Layer 6 of a small transformer language model trained on English Wikipedia (16 layers, counted from 0, width 128).
A neuron's activation on a vector x is GELU(weights . x), where the dot is the dot product.

Input weights of the MLP neurons that the questions are about. A number n stands for (n - 500) times 0.0014.
n54: 459 593 492 255 344 434 382 277 720 619 556 393 452 624 608 216 428 524 118 558 516 387 368 484 532 602 520 353 545 536 493 409 398 735 560 684 574 493 473 531 542 595 500 556 575 655 532 480 784 543 210 604 541 419 477 557 358 440 430 474 610 679 544 414 614 518 721 434 440 559 668 579 455 367 626 224 511 642 520 611 305 542 401 456 699 531 544 641 658 380 656 402 488 529 563 422 460 349 694 595 213 157 579 581 589 515 381 249 298 469 565 554 413 607 470 504 782 361 621 649 515 331 318 430 500 619 396 554
n59: 267 482 369 440 537 628 432 588 524 567 576 482 401 617 576 523 514 540 566 517 358 345 315 449 566 660 595 585 512 390 438 435 448 508 610 659 384 522 593 436 508 591 462 561 555 402 495 400 574 521 505 646 664 402 461 567 475 401 546 523 407 511 502 461 603 556 515 420 403 645 444 513 490 412 448 570 495 551 436 588 455 568 412 569 591 449 529 473 517 343 667 383 396 420 488 563 476 605 559 601 435 379 456 540 411 505 573 382 523 411 409 544 595 549 495 575 454 612 605 396 515 510 530 390 435 384 362 377
n158: 567 647 377 398 698 536 466 545 512 483 533 563 397 496 467 508 332 355 474 504 697 551 435 320 508 523 449 481 579 547 457 571 562 306 534 645 540 518 455 507 500 521 477 421 301 761 535 598 704 680 457 469 585 405 230 593 610 297 439 317 349 582 707 361 931 323 493 462 415 411 377 574 242 543 293 489 440 260 699 562 504 369 447 388 728 458 626 452 422 392 528 446 578 590 577 488 420 382 350 363 265 160 403 604 662 610 461 603 342 309 484 471 841 345 412 452 592 552 537 583 389 370 506 705 621 599 390 544
n189: 359 471 554 503 474 410 534 494 487 566 613 507 347 506 625 487 387 333 503 493 584 419 481 487 569 433 727 551 443 627 580 391 568 361 649 374 503 473 431 675 418 564 497 477 749 500 601 373 554 643 465 579 543 390 471 380 497 546 628 366 616 452 615 625 472 311 574 382 435 600 461 665 374 542 507 429 528 465 401 640 516 230 509 493 584 660 434 610 593 577 585 367 261 514 610 537 540 663 407 323 354 514 539 364 427 355 422 637 497 671 566 394 435 204 466 289 414 580 582 557 652 405 455 479 523 562 430 326
n207: 429 345 367 433 428 441 414 471 489 533 710 545 433 475 461 373 384 523 486 539 511 479 471 523 511 485 677 558 151 392 643 471 559 530 575 769 361 548 593 721 653 364 684 492 310 379 511 549 593 582 341 678 436 497 250 469 511 394 632 529 554 539 517 567 410 714 698 313 404 574 466 179 606 511 351 600 479 504 530 500 451 454 759 489 640 475 459 645 479 412 708 444 504 441 447 523 508 523 673 431 482 332 567 580 588 696 474 569 552 376 913 642 549 235 546 625 262 738 472 369 584 438 432 449 530 481 535 396
n208: 514 551 458 599 574 348 553 342 678 552 638 371 414 500 624 259 523 523 514 492 435 351 324 380 611 540 378 417 422 705 533 655 504 638 482 434 792 306 620 646 529 516 532 334 533 648 511 640 821 364 587 607 462 383 410 764 440 545 410 560 348 593 252 478 426 314 569 435 469 562 444 390 576 485 291 574 514 643 601 617 419 304 412 560 427 429 596 556 706 334 548 449 500 550 349 435 643 441 511 537 623 477 697 571 638 564 338 496 402 275 492 450 577 362 500 522 417 730 454 416 618 321 524 423 643 703 414 292
n264: 265 490 581 518 457 457 561 622 453 702 457 657 300 658 567 376 432 391 462 609 465 379 371 416 443 475 805 476 422 677 655 517 447 560 473 497 540 579 469 494 541 475 545 357 539 531 393 525 323 489 577 396 500 493 406 745 414 510 542 449 527 646 569 409 473 330 617 472 655 591 780 688 557 669 692 293 635 503 312 656 382 480 585 431 514 647 346 326 547 483 450 560 433 507 533 688 424 621 577 592 195 634 189 478 380 466 365 403 654 614 489 436 521 452 303 421 313 490 504 402 562 403 375 626 472 514 593 415
n282: 418 478 445 470 389 500 370 568 576 544 489 655 404 464 585 395 280 457 354 667 362 476 363 504 606 489 652 555 483 477 400 706 564 377 518 350 535 598 540 451 460 420 595 215 320 374 508 330 555 655 358 474 336 486 597 744 453 493 618 561 391 619 524 273 330 486 525 330 257 649 664 492 393 705 481 349 457 661 596 539 492 349 395 535 560 540 682 550 568 359 728 448 436 322 535 527 635 398 707 653 633 520 515 504 493 347 281 588 519 610 658 309 515 280 762 619 482 529 500 573 776 603 478 546 722 781 397 331
n288: 491 480 542 290 486 364 516 455 476 470 547 520 522 443 723 507 564 479 558 443 510 515 668 312 762 510 568 412 415 640 469 722 311 606 589 700 628 398 523 613 705 607 629 726 420 572 346 577 319 547 318 363 516 538 490 445 468 538 343 398 487 518 419 378 734 583 620 313 459 490 480 427 797 513 500 564 449 295 384 469 453 478 593 442 569 371 480 637 471 451 446 410 553 521 334 639 599 443 562 460 254 367 443 469 686 542 547 425 566 415 473 585 497 545 635 612 418 519 504 623 513 536 371 581 426 517 286 457
n295: 479 353 652 369 626 584 398 242 496 516 627 548 455 441 671 267 460 324 334 542 352 355 457 567 683 594 942 436 458 613 503 402 351 431 625 382 662 561 525 484 500 565 486 427 387 482 230 485 549 547 449 688 434 336 554 474 511 607 833 497 665 596 601 532 535 527 559 511 414 518 441 387 448 471 580 420 604 614 237 644 342 570 665 533 666 218 449 634 531 425 596 351 300 557 414 436 463 544 525 624 510 626 515 578 624 546 398 454 514 596 571 365 507 340 469 344 425 476 708 604 425 379 377 576 380 507 634 634
n304: 477 528 385 464 274 388 387 473 529 561 580 431 397 531 428 370 348 404 661 487 584 575 412 504 708 392 635 643 511 488 585 809 419 770 648 523 576 462 555 444 824 287 739 565 496 652 325 647 445 362 448 536 689 645 400 487 665 711 612 345 551 624 417 484 473 628 573 516 438 484 558 350 446 367 321 550 535 409 934 599 451 442 805 504 484 135 422 845 554 540 410 359 197 479 332 268 421 373 368 425 380 385 581 715 412 484 508 464 480 250 521 419 476 424 492 517 516 686 530 440 595 500 346 431 423 467 340 519
n318: 387 633 569 205 612 421 236 751 591 649 554 669 419 508 642 193 421 327 583 621 378 534 407 387 389 553 521 592 428 533 418 496 353 447 571 504 559 751 500 696 484 551 555 488 553 625 512 706 619 484 492 584 496 312 318 500 341 539 484 794 543 664 508 654 433 538 566 327 465 252 541 422 279 252 381 339 438 412 658 485 368 218 638 458 476 528 715 680 488 444 467 590 251 435 604 415 584 368 677 534 457 633 537 764 550 524 352 532 383 500 714 578 451 350 296 517 464 465 517 625 332 320 466 447 960 682 531 628
n327: 333 216 475 561 603 353 520 532 473 545 465 558 417 442 446 301 512 295 421 622 550 306 433 545 394 500 575 387 360 524 617 575 416 594 652 738 560 487 621 556 628 401 536 469 608 557 463 364 574 581 520 470 661 525 397 573 497 254 649 626 608 618 657 359 714 491 596 566 644 597 418 645 372 654 365 432 448 484 669 592 571 526 516 469 410 569 449 330 529 477 469 527 604 461 516 627 341 422 600 581 371 518 348 390 497 507 273 384 550 708 458 339 473 698 357 493 473 735 625 647 450 625 422 448 327 575 510 462
n388: 480 582 496 525 584 437 562 665 500 676 517 413 453 572 581 464 543 396 566 462 279 717 380 522 543 561 660 532 357 522 283 594 496 757 438 592 500 407 386 747 556 567 503 435 478 380 500 496 425 432 518 447 466 642 532 478 570 490 419 621 330 671 300 482 676 384 660 260 305 643 529 622 473 496 493 534 610 286 522 561 486 369 687 478 350 389 333 607 610 482 467 446 199 409 628 713 592 703 769 636 359 357 418 449 402 350 312 363 514 679 515 565 457 357 507 397 422 658 466 583 570 475 370 564 489 355 358 442
n441: 263 623 559 133 615 388 248 686 688 636 557 333 534 362 489 520 312 226 555 658 600 485 413 508 285 592 626 326 375 561 382 585 380 416 732 665 567 556 387 633 366 496 523 419 544 373 367 597 525 520 340 563 803 613 532 837 457 416 706 608 527 453 354 400 395 381 622 476 408 652 606 641 401 516 658 423 704 614 726 557 228 423 438 586 468 359 606 397 658 421 500 556 404 610 417 576 500 463 341 791 635 445 588 409 504 414 536 291 623 669 517 594 589 584 401 504 445 615 772 440 445 327 404 428 435 581 675 510
n459: 403 580 595 353 463 559 333 552 490 496 627 520 442 463 447 405 431 384 355 536 512 305 466 294 525 483 458 613 558 610 578 455 478 447 451 523 721 466 663 526 545 520 573 451 693 368 507 559 434 495 430 517 581 420 493 510 445 563 462 512 472 528 541 464 580 525 500 483 479 515 460 505 438 563 512 535 456 550 480 578 532 526 401 545 532 446 451 460 456 406 621 473 468 569 442 541 510 456 553 570 559 544 559 640 401 664 414 514 411 395 437 477 628 541 327 433 642 514 567 416 500 426 633 455 453 535 401 357
n486: 325 655 418 285 672 324 491 572 540 578 662 369 483 414 372 379 406 301 594 554 410 564 426 333 537 482 518 467 401 573 641 424 548 593 541 451 553 152 421 395 615 584 597 430 518 527 451 549 465 506 509 662 440 494 593 597 544 560 601 541 503 446 581 518 668 422 526 515 483 416 540 379 329 332 436 622 540 650 515 545 424 266 439 346 467 319 494 494 575 360 638 584 539 456 526 509 454 390 539 547 410 513 452 522 557 500 512 580 560 400 367 500 564 566 528 445 571 411 519 542 595 645 560 432 654 637 628 512
n510: 550 510 595 528 560 249 587 517 669 478 566 595 513 417 310 403 353 482 318 522 438 448 329 439 525 507 479 394 469 542 631 601 538 573 560 848 388 416 497 445 473 463 540 482 430 545 608 696 478 402 237 667 580 386 600 496 199 381 366 603 614 548 649 579 386 681 546 377 566 656 359 563 451 438 392 457 437 565 592 546 409 617 772 308 400 561 637 596 517 517 617 365 556 500 543 729 450 289 442 494 443 522 625 710 474 405 311 456 431 357 604 401 584 288 530 592 579 447 644 654 480 316 523 584 605 444 572 525

Each question shows a token from some text and the vector x that enters the MLP there. A number n stands for (n - 500) times 0.013.

" follow": 388 528 477 536 537 569 522 586 496 438 472 630 545 587 459 549 557 553 504 464 490 512 490 535 441 399 646 393 538 486 519 502 589 485 628 446 288 480 460 457 503 470 463 494 497 513 538 450 438 590 503 517 544 502 528 429 548 532 493 487 471 394 559 534 517 529 218 555 505 545 467 523 419 409 554 416 469 438 417 526 524 562 461 483 473 541 522 466 539 525 555 495 436 503 525 432 526 555 603 518 576 427 567 491 430 451 528 618 470 570 455 474 412 486 518 477 521 535 482 569 505 447 540 486 453 451 525 505
The neuron with the highest activation: n189

"s": 549 507 439 520 511 588 513 593 538 530 514 532 559 464 447 521 488 592 499 520 453 467 519 547 451 530 473 518 509 484 435 533 507 431 519 488 409 501 506 450 465 536 336 461 506 423 484 543 453 575 425 493 498 577 453 468 497 462 461 407 530 450 551 523 435 566 146 470 505 534 544 497 614 512 492 444 491 437 488 510 510 489 537 498 576 612 525 507 491 612 470 568 514 486 569 482 557 517 498 490 616 547 551 493 533 424 542 580 561 509 509 478 529 471 569 405 487 467 467 444 485 379 465 510 511 418 620 484
The neuron with the highest activation: n510

" as": 482 465 550 535 466 661 517 514 486 482 443 535 556 605 514 547 503 398 476 490 487 472 519 566 492 477 539 506 562 520 461 473 518 540 538 508 389 495 509 505 497 519 345 498 445 476 463 506 386 501 462 538 507 569 511 414 468 525 481 512 549 504 546 530 444 538 130 589 435 522 553 478 567 519 475 470 450 486 467 435 435 507 424 589 539 488 504 453 554 589 449 497 528 543 503 532 457 548 592 509 559 509 463 550 494 472 496 485 495 473 452 497 503 501 541 588 547 435 571 455 490 426 550 506 462 455 544 565
The neuron with the highest activation: n295

"olution": 503 548 525 519 376 472 441 547 440 417 506 449 511 545 474 448 492 524 526 515 538 581 517 509 518 484 518 480 504 491 503 562 448 429 426 554 368 567 493 605 469 527 465 513 439 555 474 536 484 528 434 473 521 372 346 519 547 532 543 520 513 468 519 485 484 473 247 527 496 579 512 458 531 464 649 501 511 419 544 453 537 575 538 497 522 555 496 404 462 718 568 584 522 636 531 376 441 447 536 473 557 655 546 541 457 505 475 528 463 508 460 583 390 564 564 541 499 437 465 498 377 461 476 499 563 534 435 475
The neuron with the highest activation: n318

"er": 539 528 525 556 514 517 550 495 517 350 449 500 529 502 440 595 479 583 569 592 484 515 482 544 471 459 544 483 578 407 510 550 502 484 503 498 471 512 499 488 469 363 538 599 508 507 482 471 417 441 476 554 599 389 419 541 497 478 459 529 558 456 502 469 559 547 194 566 468 476 536 504 510 541 565 476 598 562 519 456 554 448 500 528 413 540 569 441 523 622 535 542 483 472 524 532 356 499 538 540 467 600 471 469 445 500 432 530 439 431 466 482 443 573 484 603 492 476 470 447 453 476 447 500 499 460 545 548
The two highest activations, in order: n510, n327

"n": 560 492 537 538 490 373 522 500 455 473 467 569 582 479 551 559 741 515 495 452 546 462 528 658 565 492 408 396 527 519 449 545 501 501 400 525 427 514 536 514 421 496 646 548 498 563 396 465 463 503 519 474 444 534 597 443 470 517 513 421 463 465 464 395 471 478 458 544 615 413 454 555 548 465 433 528 468 477 464 494 398 496 541 546 484 500 462 462 545 826 502 491 481 482 474 348 501 511 466 464 468 590 506 527 531 522 600 522 551 474 540 477 486 436 568 481 454 432 426 561 419 488 482 500 576 367 449 516
The neuron with the highest activation: n288

"ut": 498 478 459 549 533 521 534 471 530 338 398 544 491 545 487 492 437 489 507 459 527 540 488 627 458 483 548 454 551 563 551 485 504 451 552 417 533 455 495 453 458 458 461 434 455 562 503 434 487 465 531 586 495 455 543 499 566 483 497 484 490 424 553 556 475 446 324 598 382 463 497 507 435 574 536 439 563 512 564 506 582 558 455 497 423 506 512 428 571 671 598 575 549 549 581 522 450 577 467 523 563 545 428 447 485 486 387 511 424 543 350 416 378 517 528 556 544 568 516 585 450 524 559 458 527 423 588 503
The three highest activations, in order: n327, n189, n282

",": 478 497 559 523 474 449 472 487 513 419 466 523 501 450 437 502 532 529 494 401 486 469 496 518 454 446 455 510 589 469 458 524 502 431 511 587 445 557 503 486 449 518 479 485 543 493 495 497 464 474 526 510 499 516 529 451 439 495 490 498 481 507 524 556 475 507 128 485 590 491 505 482 544 470 519 592 503 511 518 443 541 486 475 491 513 521 528 460 404 462 504 481 481 514 477 511 484 545 512 480 550 565 598 518 501 543 471 556 449 471 482 507 581 479 503 496 492 523 545 523 520 453 630 551 512 499 494 629
The neuron with the highest activation: n510

" 1989": 451 583 501 450 425 581 514 479 511 382 421 591 569 511 417 526 496 466 520 410 525 511 527 507 514 479 483 462 538 457 509 521 481 480 514 531 442 557 570 525 493 480 562 559 543 505 407 552 457 499 540 562 619 487 510 430 525 506 459 500 428 458 514 488 541 576 209 513 451 507 412 496 552 406 444 511 467 468 534 496 553 542 544 507 446 524 449 511 480 574 491 527 515 490 435 382 535 526 480 484 549 546 620 532 464 496 546 534 461 434 467 511 474 567 545 592 492 530 462 518 474 514 640 486 476 421 432 453
Which neuron fires most, and how strongly? n304, at about 2.4

" |": 596 411 546 510 414 565 496 500 519 411 483 521 510 517 491 507 357 510 544 509 556 522 519 593 573 435 613 452 466 408 432 512 539 489 521 565 480 481 552 495 531 417 552 478 454 482 532 458 514 525 502 478 583 450 390 449 504 479 451 526 501 506 498 612 454 490 231 558 459 466 436 416 545 528 545 564 482 468 497 464 484 599 498 540 538 532 521 388 513 560 508 560 475 546 481 457 405 522 542 488 558 620 518 499 427 532 477 495 504 530 496 578 533 533 601 595 477 453 402 511 410 455 473 604 471 452 478 544
Which neuron fires most, and how strongly? n207, at about 1

" Roman": 463 556 621 496 516 528 563 543 543 397 449 539 471 627 530 551 601 483 534 487 528 560 467 535 489 406 413 479 549 516 488 554 504 534 493 467 461 410 493 541 543 455 524 544 552 428 523 444 473 435 483 425 473 417 532 481 565 541 511 511 430 479 512 539 483 547 186 454 471 472 432 417 490 409 535 544 491 506 543 486 542 508 492 527 480 482 406 447 472 547 525 549 494 520 502 474 476 553 520 531 508 525 550 466 511 558 573 645 469 517 505 467 579 563 470 581 494 482 431 535 421 545 585 463 515 448 388 418
Which neuron fires most, and how strongly? n459, at about 0.49

" ext": 510 468 431 621 504 549 478 532 533 337 439 659 522 642 553 595 592 539 517 479 546 455 527 440 453 436 364 465 535 574 542 509 574 531 504 406 484 533 583 359 503 492 429 457 469 447 478 506 494 447 488 492 460 484 497 495 510 497 591 458 551 593 475 461 448 437 197 540 464 535 529 486 606 459 542 465 461 579 506 377 556 513 397 501 510 472 439 487 520 495 500 548 486 561 561 500 516 466 580 515 476 453 531 530 498 525 538 549 482 523 489 463 571 509 524 517 509 497 434 487 584 512 493 481 453 543 504 496
The neuron with the highest activation: n282

"ate": 507 506 575 586 543 430 520 551 506 413 459 574 570 494 493 513 539 540 604 536 513 545 502 561 475 490 600 546 547 549 502 535 516 539 484 546 401 432 496 390 530 352 401 505 421 505 439 479 484 428 563 523 452 577 450 486 489 545 522 551 557 548 452 482 482 527 198 418 479 444 516 440 552 487 600 508 486 457 474 502 493 454 414 457 504 574 495 454 412 586 461 535 528 575 605 402 443 530 528 506 498 509 464 505 519 546 506 566 535 517 449 477 352 596 519 471 439 410 472 493 502 494 420 493 544 616 503 587
The neuron with the highest activation: n264

"ag": 407 563 506 502 536 478 545 522 523 493 459 497 650 494 473 566 477 548 497 345 556 483 583 467 432 406 410 480 543 481 611 434 540 521 501 514 327 459 528 517 508 605 489 421 480 441 533 463 455 441 448 579 421 519 549 537 477 460 537 497 465 369 522 502 479 448 324 538 561 446 445 483 562 480 533 484 547 529 500 515 488 454 458 477 491 522 451 450 541 673 522 539 497 566 478 498 550 476 421 502 540 510 488 436 545 560 569 565 511 390 415 516 649 516 556 602 532 410 355 558 611 529 591 475 514 429 476 465
Which neuron fires most, and how strongly? n486, at about 1.9

"ally": 584 474 537 551 431 510 435 457 534 452 415 472 491 535 536 531 514 386 488 466 605 501 496 514 453 513 376 535 527 532 496 521 561 437 446 506 434 542 371 546 471 523 596 478 501 467 424 423 488 594 491 436 597 635 528 590 525 521 533 580 413 487 533 507 465 567 313 540 584 419 451 537 460 479 560 577 472 529 507 501 523 486 418 546 505 481 583 511 433 744 523 596 504 545 502 453 515 470 461 583 482 496 540 487 412 536 514 425 473 580 476 495 479 551 489 546 483 441 348 521 364 466 576 477 469 401 509 496
Which neuron fires most, and how strongly? n441, at about 0.59

" form": 433 580 581 547 502 552 525 539 535 367 446 508 519 653 493 510 484 547 577 455 524 451 498 559 420 494 561 410 538 562 507 490 495 491 576 455 463 484 509 501 486 498 405 534 532 539 491 474 472 481 443 436 460 477 408 404 526 528 430 486 515 492 545 542 508 456 153 500 530 551 513 545 522 443 612 416 501 528 515 561 499 433 502 607 525 571 521 427 511 536 539 515 517 468 435 375 523 488 598 459 498 519 560 468 510 475 506 532 437 551 456 503 505 546 461 572 526 413 508 538 468 443 506 509 515 571 474 532
The neuron with the highest activation: n189

":": 557 463 452 516 520 609 555 516 458 480 453 433 579 492 501 511 558 491 542 516 501 548 553 492 496 567 513 432 528 503 425 461 472 501 580 465 454 435 455 447 500 496 318 556 491 491 514 472 495 541 449 580 493 447 522 442 482 528 504 572 443 516 488 522 494 503 125 536 440 487 458 444 517 562 521 564 467 494 453 577 514 566 544 471 490 532 517 499 510 502 445 529 496 525 462 458 571 488 491 480 562 563 419 522 518 460 522 478 496 526 450 446 422 527 564 502 504 469 514 500 547 502 577 542 499 404 515 585
The neuron with the highest activation: n295

" the": 463 565 412 515 462 562 535 495 506 456 406 437 515 543 465 480 614 467 514 497 497 466 499 512 543 526 403 502 520 596 526 472 509 529 507 509 417 494 523 484 499 520 334 548 499 570 518 457 475 448 546 452 547 457 551 476 541 536 531 550 557 555 439 497 500 538 96 541 513 462 505 443 459 469 463 572 459 507 540 475 493 547 477 400 460 555 533 461 549 512 544 580 535 460 481 510 470 480 503 532 546 522 543 518 459 526 566 498 518 438 433 493 495 549 490 488 509 475 440 529 475 526 575 484 466 510 459 539
The neuron with the highest activation: n486

" men": 422 515 590 423 559 597 608 459 531 447 438 469 548 531 495 519 522 552 446 445 506 455 553 595 471 437 492 465 559 411 471 509 587 464 517 468 475 499 513 510 448 498 473 561 468 426 505 487 431 593 452 494 505 463 560 568 490 498 497 445 436 510 444 507 496 599 178 496 472 438 465 528 428 480 565 466 451 489 444 476 512 542 582 611 543 520 520 445 499 635 589 504 511 522 450 406 485 515 477 544 520 575 539 458 560 508 623 475 496 459 507 530 495 575 507 498 500 478 512 469 426 571 564 465 486 459 471 478
Which neuron fires most, and how strongly? n59, at about 0.2

" La": 596 570 569 482 425 469 543 495 543 505 491 399 550 441 575 497 725 493 531 431 476 526 509 499 494 457 453 426 508 533 452 512 645 544 380 453 396 472 504 466 496 431 400 512 474 469 444 558 528 498 531 501 374 437 592 499 453 535 489 480 486 525 474 522 496 532 389 536 537 409 555 500 511 496 549 667 404 521 491 398 506 400 462 496 398 482 477 422 442 657 436 572 502 536 527 386 460 498 538 468 449 617 529 515 550 522 532 406 518 422 414 606 501 507 509 566 503 588 400 489 496 580 578 494 614 475 535 493
The two highest activations, in order: n486, n208

"ank": 541 435 587 582 454 579 489 535 481 499 371 503 449 634 490 607 471 467 420 322 500 557 525 440 425 468 444 408 549 595 518 461 477 484 509 451 440 454 445 566 475 578 403 496 520 494 508 366 527 644 456 469 501 628 603 456 494 537 462 449 410 410 533 578 492 464 367 573 515 554 495 517 541 444 458 455 490 487 482 536 543 606 504 518 512 528 492 572 498 770 526 520 499 460 636 538 625 586 407 534 528 444 503 422 498 500 577 516 489 567 501 492 488 509 526 396 485 464 404 525 531 477 489 464 456 437 449 503
The neuron with the highest activation: n189

" con": 424 480 408 613 510 581 563 495 543 450 383 549 573 551 584 517 609 533 456 443 523 479 453 575 543 427 420 466 531 406 559 497 535 535 445 451 422 526 567 419 552 427 415 547 489 509 439 477 528 416 475 466 408 484 464 467 507 511 525 522 483 568 442 517 484 542 196 496 530 521 552 496 557 500 503 539 410 580 520 431 507 514 461 505 522 505 485 446 535 497 489 539 516 526 560 383 468 491 592 498 451 524 507 539 572 580 535 559 416 440 463 461 564 609 571 525 552 486 405 500 525 534 538 491 496 543 446 458
The neuron with the highest activation: n208

"emb": 514 363 459 568 502 508 533 467 511 355 421 649 527 581 506 499 451 527 508 529 528 511 442 541 457 539 543 503 602 541 525 477 580 412 542 468 493 521 622 486 478 541 490 489 547 512 526 481 532 474 455 416 618 530 482 565 531 480 494 475 639 485 583 566 529 487 377 514 568 510 377 514 529 401 589 460 576 538 542 459 660 505 504 531 489 533 443 532 449 523 412 546 416 573 518 434 442 504 493 531 405 586 465 430 496 518 324 421 512 480 443 538 411 500 566 575 493 443 393 550 476 454 458 458 519 444 483 477
The neuron with the highest activation: n327

"os": 481 503 467 433 506 579 485 530 545 384 356 472 495 568 557 526 493 403 451 324 556 679 506 546 495 474 522 496 576 507 499 506 558 496 456 408 428 472 471 477 459 507 411 552 488 465 513 510 420 430 430 514 407 588 563 465 502 455 515 432 519 572 534 594 501 569 332 505 486 402 573 569 566 560 503 531 532 554 544 437 455 406 430 583 461 479 521 503 534 724 612 530 547 481 607 393 523 563 489 512 567 423 505 491 533 465 504 519 446 468 407 503 495 502 413 499 564 423 506 495 469 547 501 476 536 535 569 484
The neuron with the highest activation: n486

" cons": 493 545 501 539 534 494 576 457 627 373 500 496 643 542 532 533 546 482 531 498 600 423 440 595 492 420 472 419 548 542 538 504 528 481 445 449 587 504 534 477 529 469 431 496 444 471 486 489 484 499 469 457 477 508 497 496 548 529 450 519 529 525 407 555 492 499 219 585 476 435 535 528 471 473 551 504 470 524 558 396 505 509 429 590 526 491 488 354 596 467 406 518 527 464 510 364 520 472 600 497 531 563 577 583 494 514 551 454 445 403 376 541 570 544 550 506 536 464 400 519 554 467 553 495 495 476 541 471
The two highest activations, in order: n208, n459

" requ": 477 534 499 502 519 583 491 451 570 379 405 643 561 542 557 526 530 619 451 518 534 468 494 494 397 538 537 454 576 499 581 493 614 420 502 393 454 549 620 415 482 490 421 517 477 517 483 507 562 458 421 475 476 544 523 443 550 502 510 602 586 546 508 540 487 451 261 549 506 515 452 528 487 403 498 524 496 604 447 502 600 390 441 514 571 539 499 496 499 415 417 439 435 621 503 368 445 469 578 534 531 556 494 466 489 524 528 415 484 491 499 563 517 478 537 506 459 512 386 470 535 508 500 478 459 555 466 516
The neuron with the highest activation: n295

" coll": 478 518 520 513 397 613 480 471 504 408 456 447 608 631 543 452 554 595 472 490 570 505 519 514 492 290 483 375 560 453 545 503 505 529 542 459 382 538 567 526 496 530 515 495 423 495 516 536 504 451 469 514 537 451 538 446 530 508 429 525 453 452 532 496 545 488 306 513 503 463 445 524 487 413 603 436 498 547 595 463 572 474 498 558 479 517 448 531 513 535 529 499 457 501 424 329 571 505 592 504 550 568 601 487 509 513 505 443 469 394 509 621 479 489 459 453 548 466 421 529 455 569 594 494 531 557 433 438
The three highest activations, in order: n54, n304, n459

" of": 435 471 482 529 468 540 451 590 539 425 440 538 400 553 546 593 604 477 542 602 607 526 408 580 431 484 594 488 508 465 504 501 557 516 570 503 318 454 417 392 469 525 460 459 528 483 481 454 447 545 532 537 545 527 580 451 555 540 499 477 543 399 398 483 441 468 241 528 464 540 482 521 537 480 565 472 433 504 515 461 485 512 540 532 437 479 478 469 501 613 547 635 465 441 501 575 432 475 520 546 575 463 566 418 458 539 557 457 486 542 470 428 523 526 538 608 400 497 597 446 487 561 549 495 514 407 535 499
Which neuron fires most, and how strongly? n441, at about 2

" des": 491 478 527 609 453 622 621 493 517 435 414 546 456 633 525 532 485 567 484 520 533 498 507 500 443 513 501 472 540 458 515 552 578 479 525 431 475 460 513 405 532 487 471 551 548 487 445 423 546 496 529 472 550 601 628 502 511 481 430 481 510 559 483 516 465 515 238 550 538 603 559 582 496 512 473 501 429 594 454 555 525 451 492 511 507 490 510 465 454 518 427 507 471 463 541 477 348 522 483 532 510 610 477 396 475 529 493 368 477 524 448 547 520 496 478 503 474 572 472 365 455 571 554 452 480 407 527 486
The three highest activations, in order: n264, n59, n327

"ic": 526 527 594 538 482 452 563 512 562 403 504 516 634 497 450 472 614 563 515 459 540 510 460 549 447 457 488 610 486 519 586 497 504 469 438 632 473 452 572 466 519 507 400 470 502 560 521 572 491 526 432 463 520 493 417 404 501 584 493 454 493 441 456 535 479 531 169 508 480 494 476 425 508 504 560 484 485 448 534 490 549 498 480 520 506 593 381 487 526 636 446 573 601 464 548 394 529 436 517 557 542 556 438 494 517 475 529 525 514 422 385 488 497 485 519 525 500 437 496 504 434 526 461 508 544 510 569 476
Which neuron fires most, and how strongly? n510, at about 0.18

"un": 521 459 509 546 480 544 544 434 449 437 423 463 556 564 529 502 465 458 472 378 511 568 483 578 553 423 470 462 574 512 517 499 412 547 514 620 338 479 471 479 440 499 370 530 442 600 532 599 501 478 419 509 474 543 455 424 466 492 448 542 504 494 549 448 457 485 284 534 543 421 569 495 521 486 568 467 504 525 588 507 515 551 463 508 508 529 544 442 597 719 344 523 599 574 534 437 507 502 549 516 548 572 560 528 540 485 534 519 487 427 397 328 350 532 469 444 550 499 537 565 537 532 459 466 553 517 482 530
The neuron with the highest activation: n510

" sy": 459 468 537 623 502 606 560 450 547 519 351 517 555 536 556 492 575 549 502 559 622 446 529 503 414 447 386 452 555 428 550 484 600 506 522 337 462 505 503 404 460 498 450 499 510 491 486 450 475 462 548 423 451 536 511 515 490 479 495 543 502 560 575 447 554 505 268 538 576 477 493 542 509 520 529 454 468 586 480 481 614 529 512 497 456 590 446 515 459 509 537 629 514 446 450 450 480 458 528 516 404 555 439 447 576 549 467 430 481 611 446 448 528 515 519 479 510 489 432 507 439 632 513 459 506 481 478 455
The neuron with the highest activation: n327

" l": 505 534 565 549 452 511 509 512 527 408 448 469 577 485 515 442 570 573 474 435 542 482 507 503 454 441 485 409 536 499 535 452 540 545 404 403 462 521 560 465 531 482 505 556 504 558 480 566 526 504 422 482 460 466 472 537 504 508 489 486 400 549 419 540 465 537 270 525 523 439 424 503 464 466 542 482 447 533 521 525 550 461 520 582 522 516 482 512 505 464 507 593 466 572 425 317 499 500 506 516 423 569 599 488 490 562 535 487 496 381 510 613 569 580 527 473 474 483 396 590 489 508 658 482 533 582 531 438
The two highest activations, in order: n208, n459

"es": 569 451 554 562 560 548 502 611 493 532 503 481 579 483 521 578 542 533 495 411 491 508 493 588 509 549 649 490 503 469 494 531 577 456 550 501 218 466 476 447 510 515 428 512 476 399 461 468 408 556 438 514 436 579 500 517 496 479 547 478 532 397 401 546 419 538 295 543 550 502 537 488 549 481 445 562 448 460 475 482 389 441 438 613 542 486 461 470 542 785 422 465 517 475 505 436 504 528 497 462 548 559 577 419 579 523 598 516 533 510 537 543 491 474 510 486 433 521 406 430 491 481 454 479 551 366 645 494
The neuron with the highest activation: n207

"ay": 495 487 625 481 348 474 504 614 464 429 487 494 457 567 456 527 460 479 454 421 537 582 543 500 538 456 484 490 557 489 539 517 578 457 490 577 272 512 376 522 543 512 384 460 479 575 520 557 429 568 485 575 499 518 437 474 585 499 480 481 541 368 477 508 428 502 293 492 449 585 548 461 508 552 611 414 476 453 545 461 573 505 479 552 571 545 506 567 519 753 491 545 485 564 587 500 550 550 556 544 472 551 501 460 462 477 404 514 499 494 468 489 399 517 513 428 515 502 428 573 441 495 416 487 419 513 540 549
Which neuron fires most, and how strongly? n189, at about 1.6

"ú": 557 491 537 525 358 469 516 435 477 424 456 562 409 625 482 544 585 499 496 470 579 647 467 455 487 430 399 376 526 585 518 516 583 585 446 529 506 462 451 498 487 497 409 487 510 554 526 465 504 456 520 456 565 449 535 397 502 514 416 543 492 446 512 468 564 481 417 565 550 507 540 546 499 529 536 523 451 534 551 447 612 549 486 408 390 564 419 578 488 695 534 486 524 543 607 458 449 545 621 474 452 544 496 507 503 580 477 374 475 621 391 526 413 525 459 367 514 503 508 574 490 502 522 509 411 387 423 463
The two highest activations, in order: n388, n327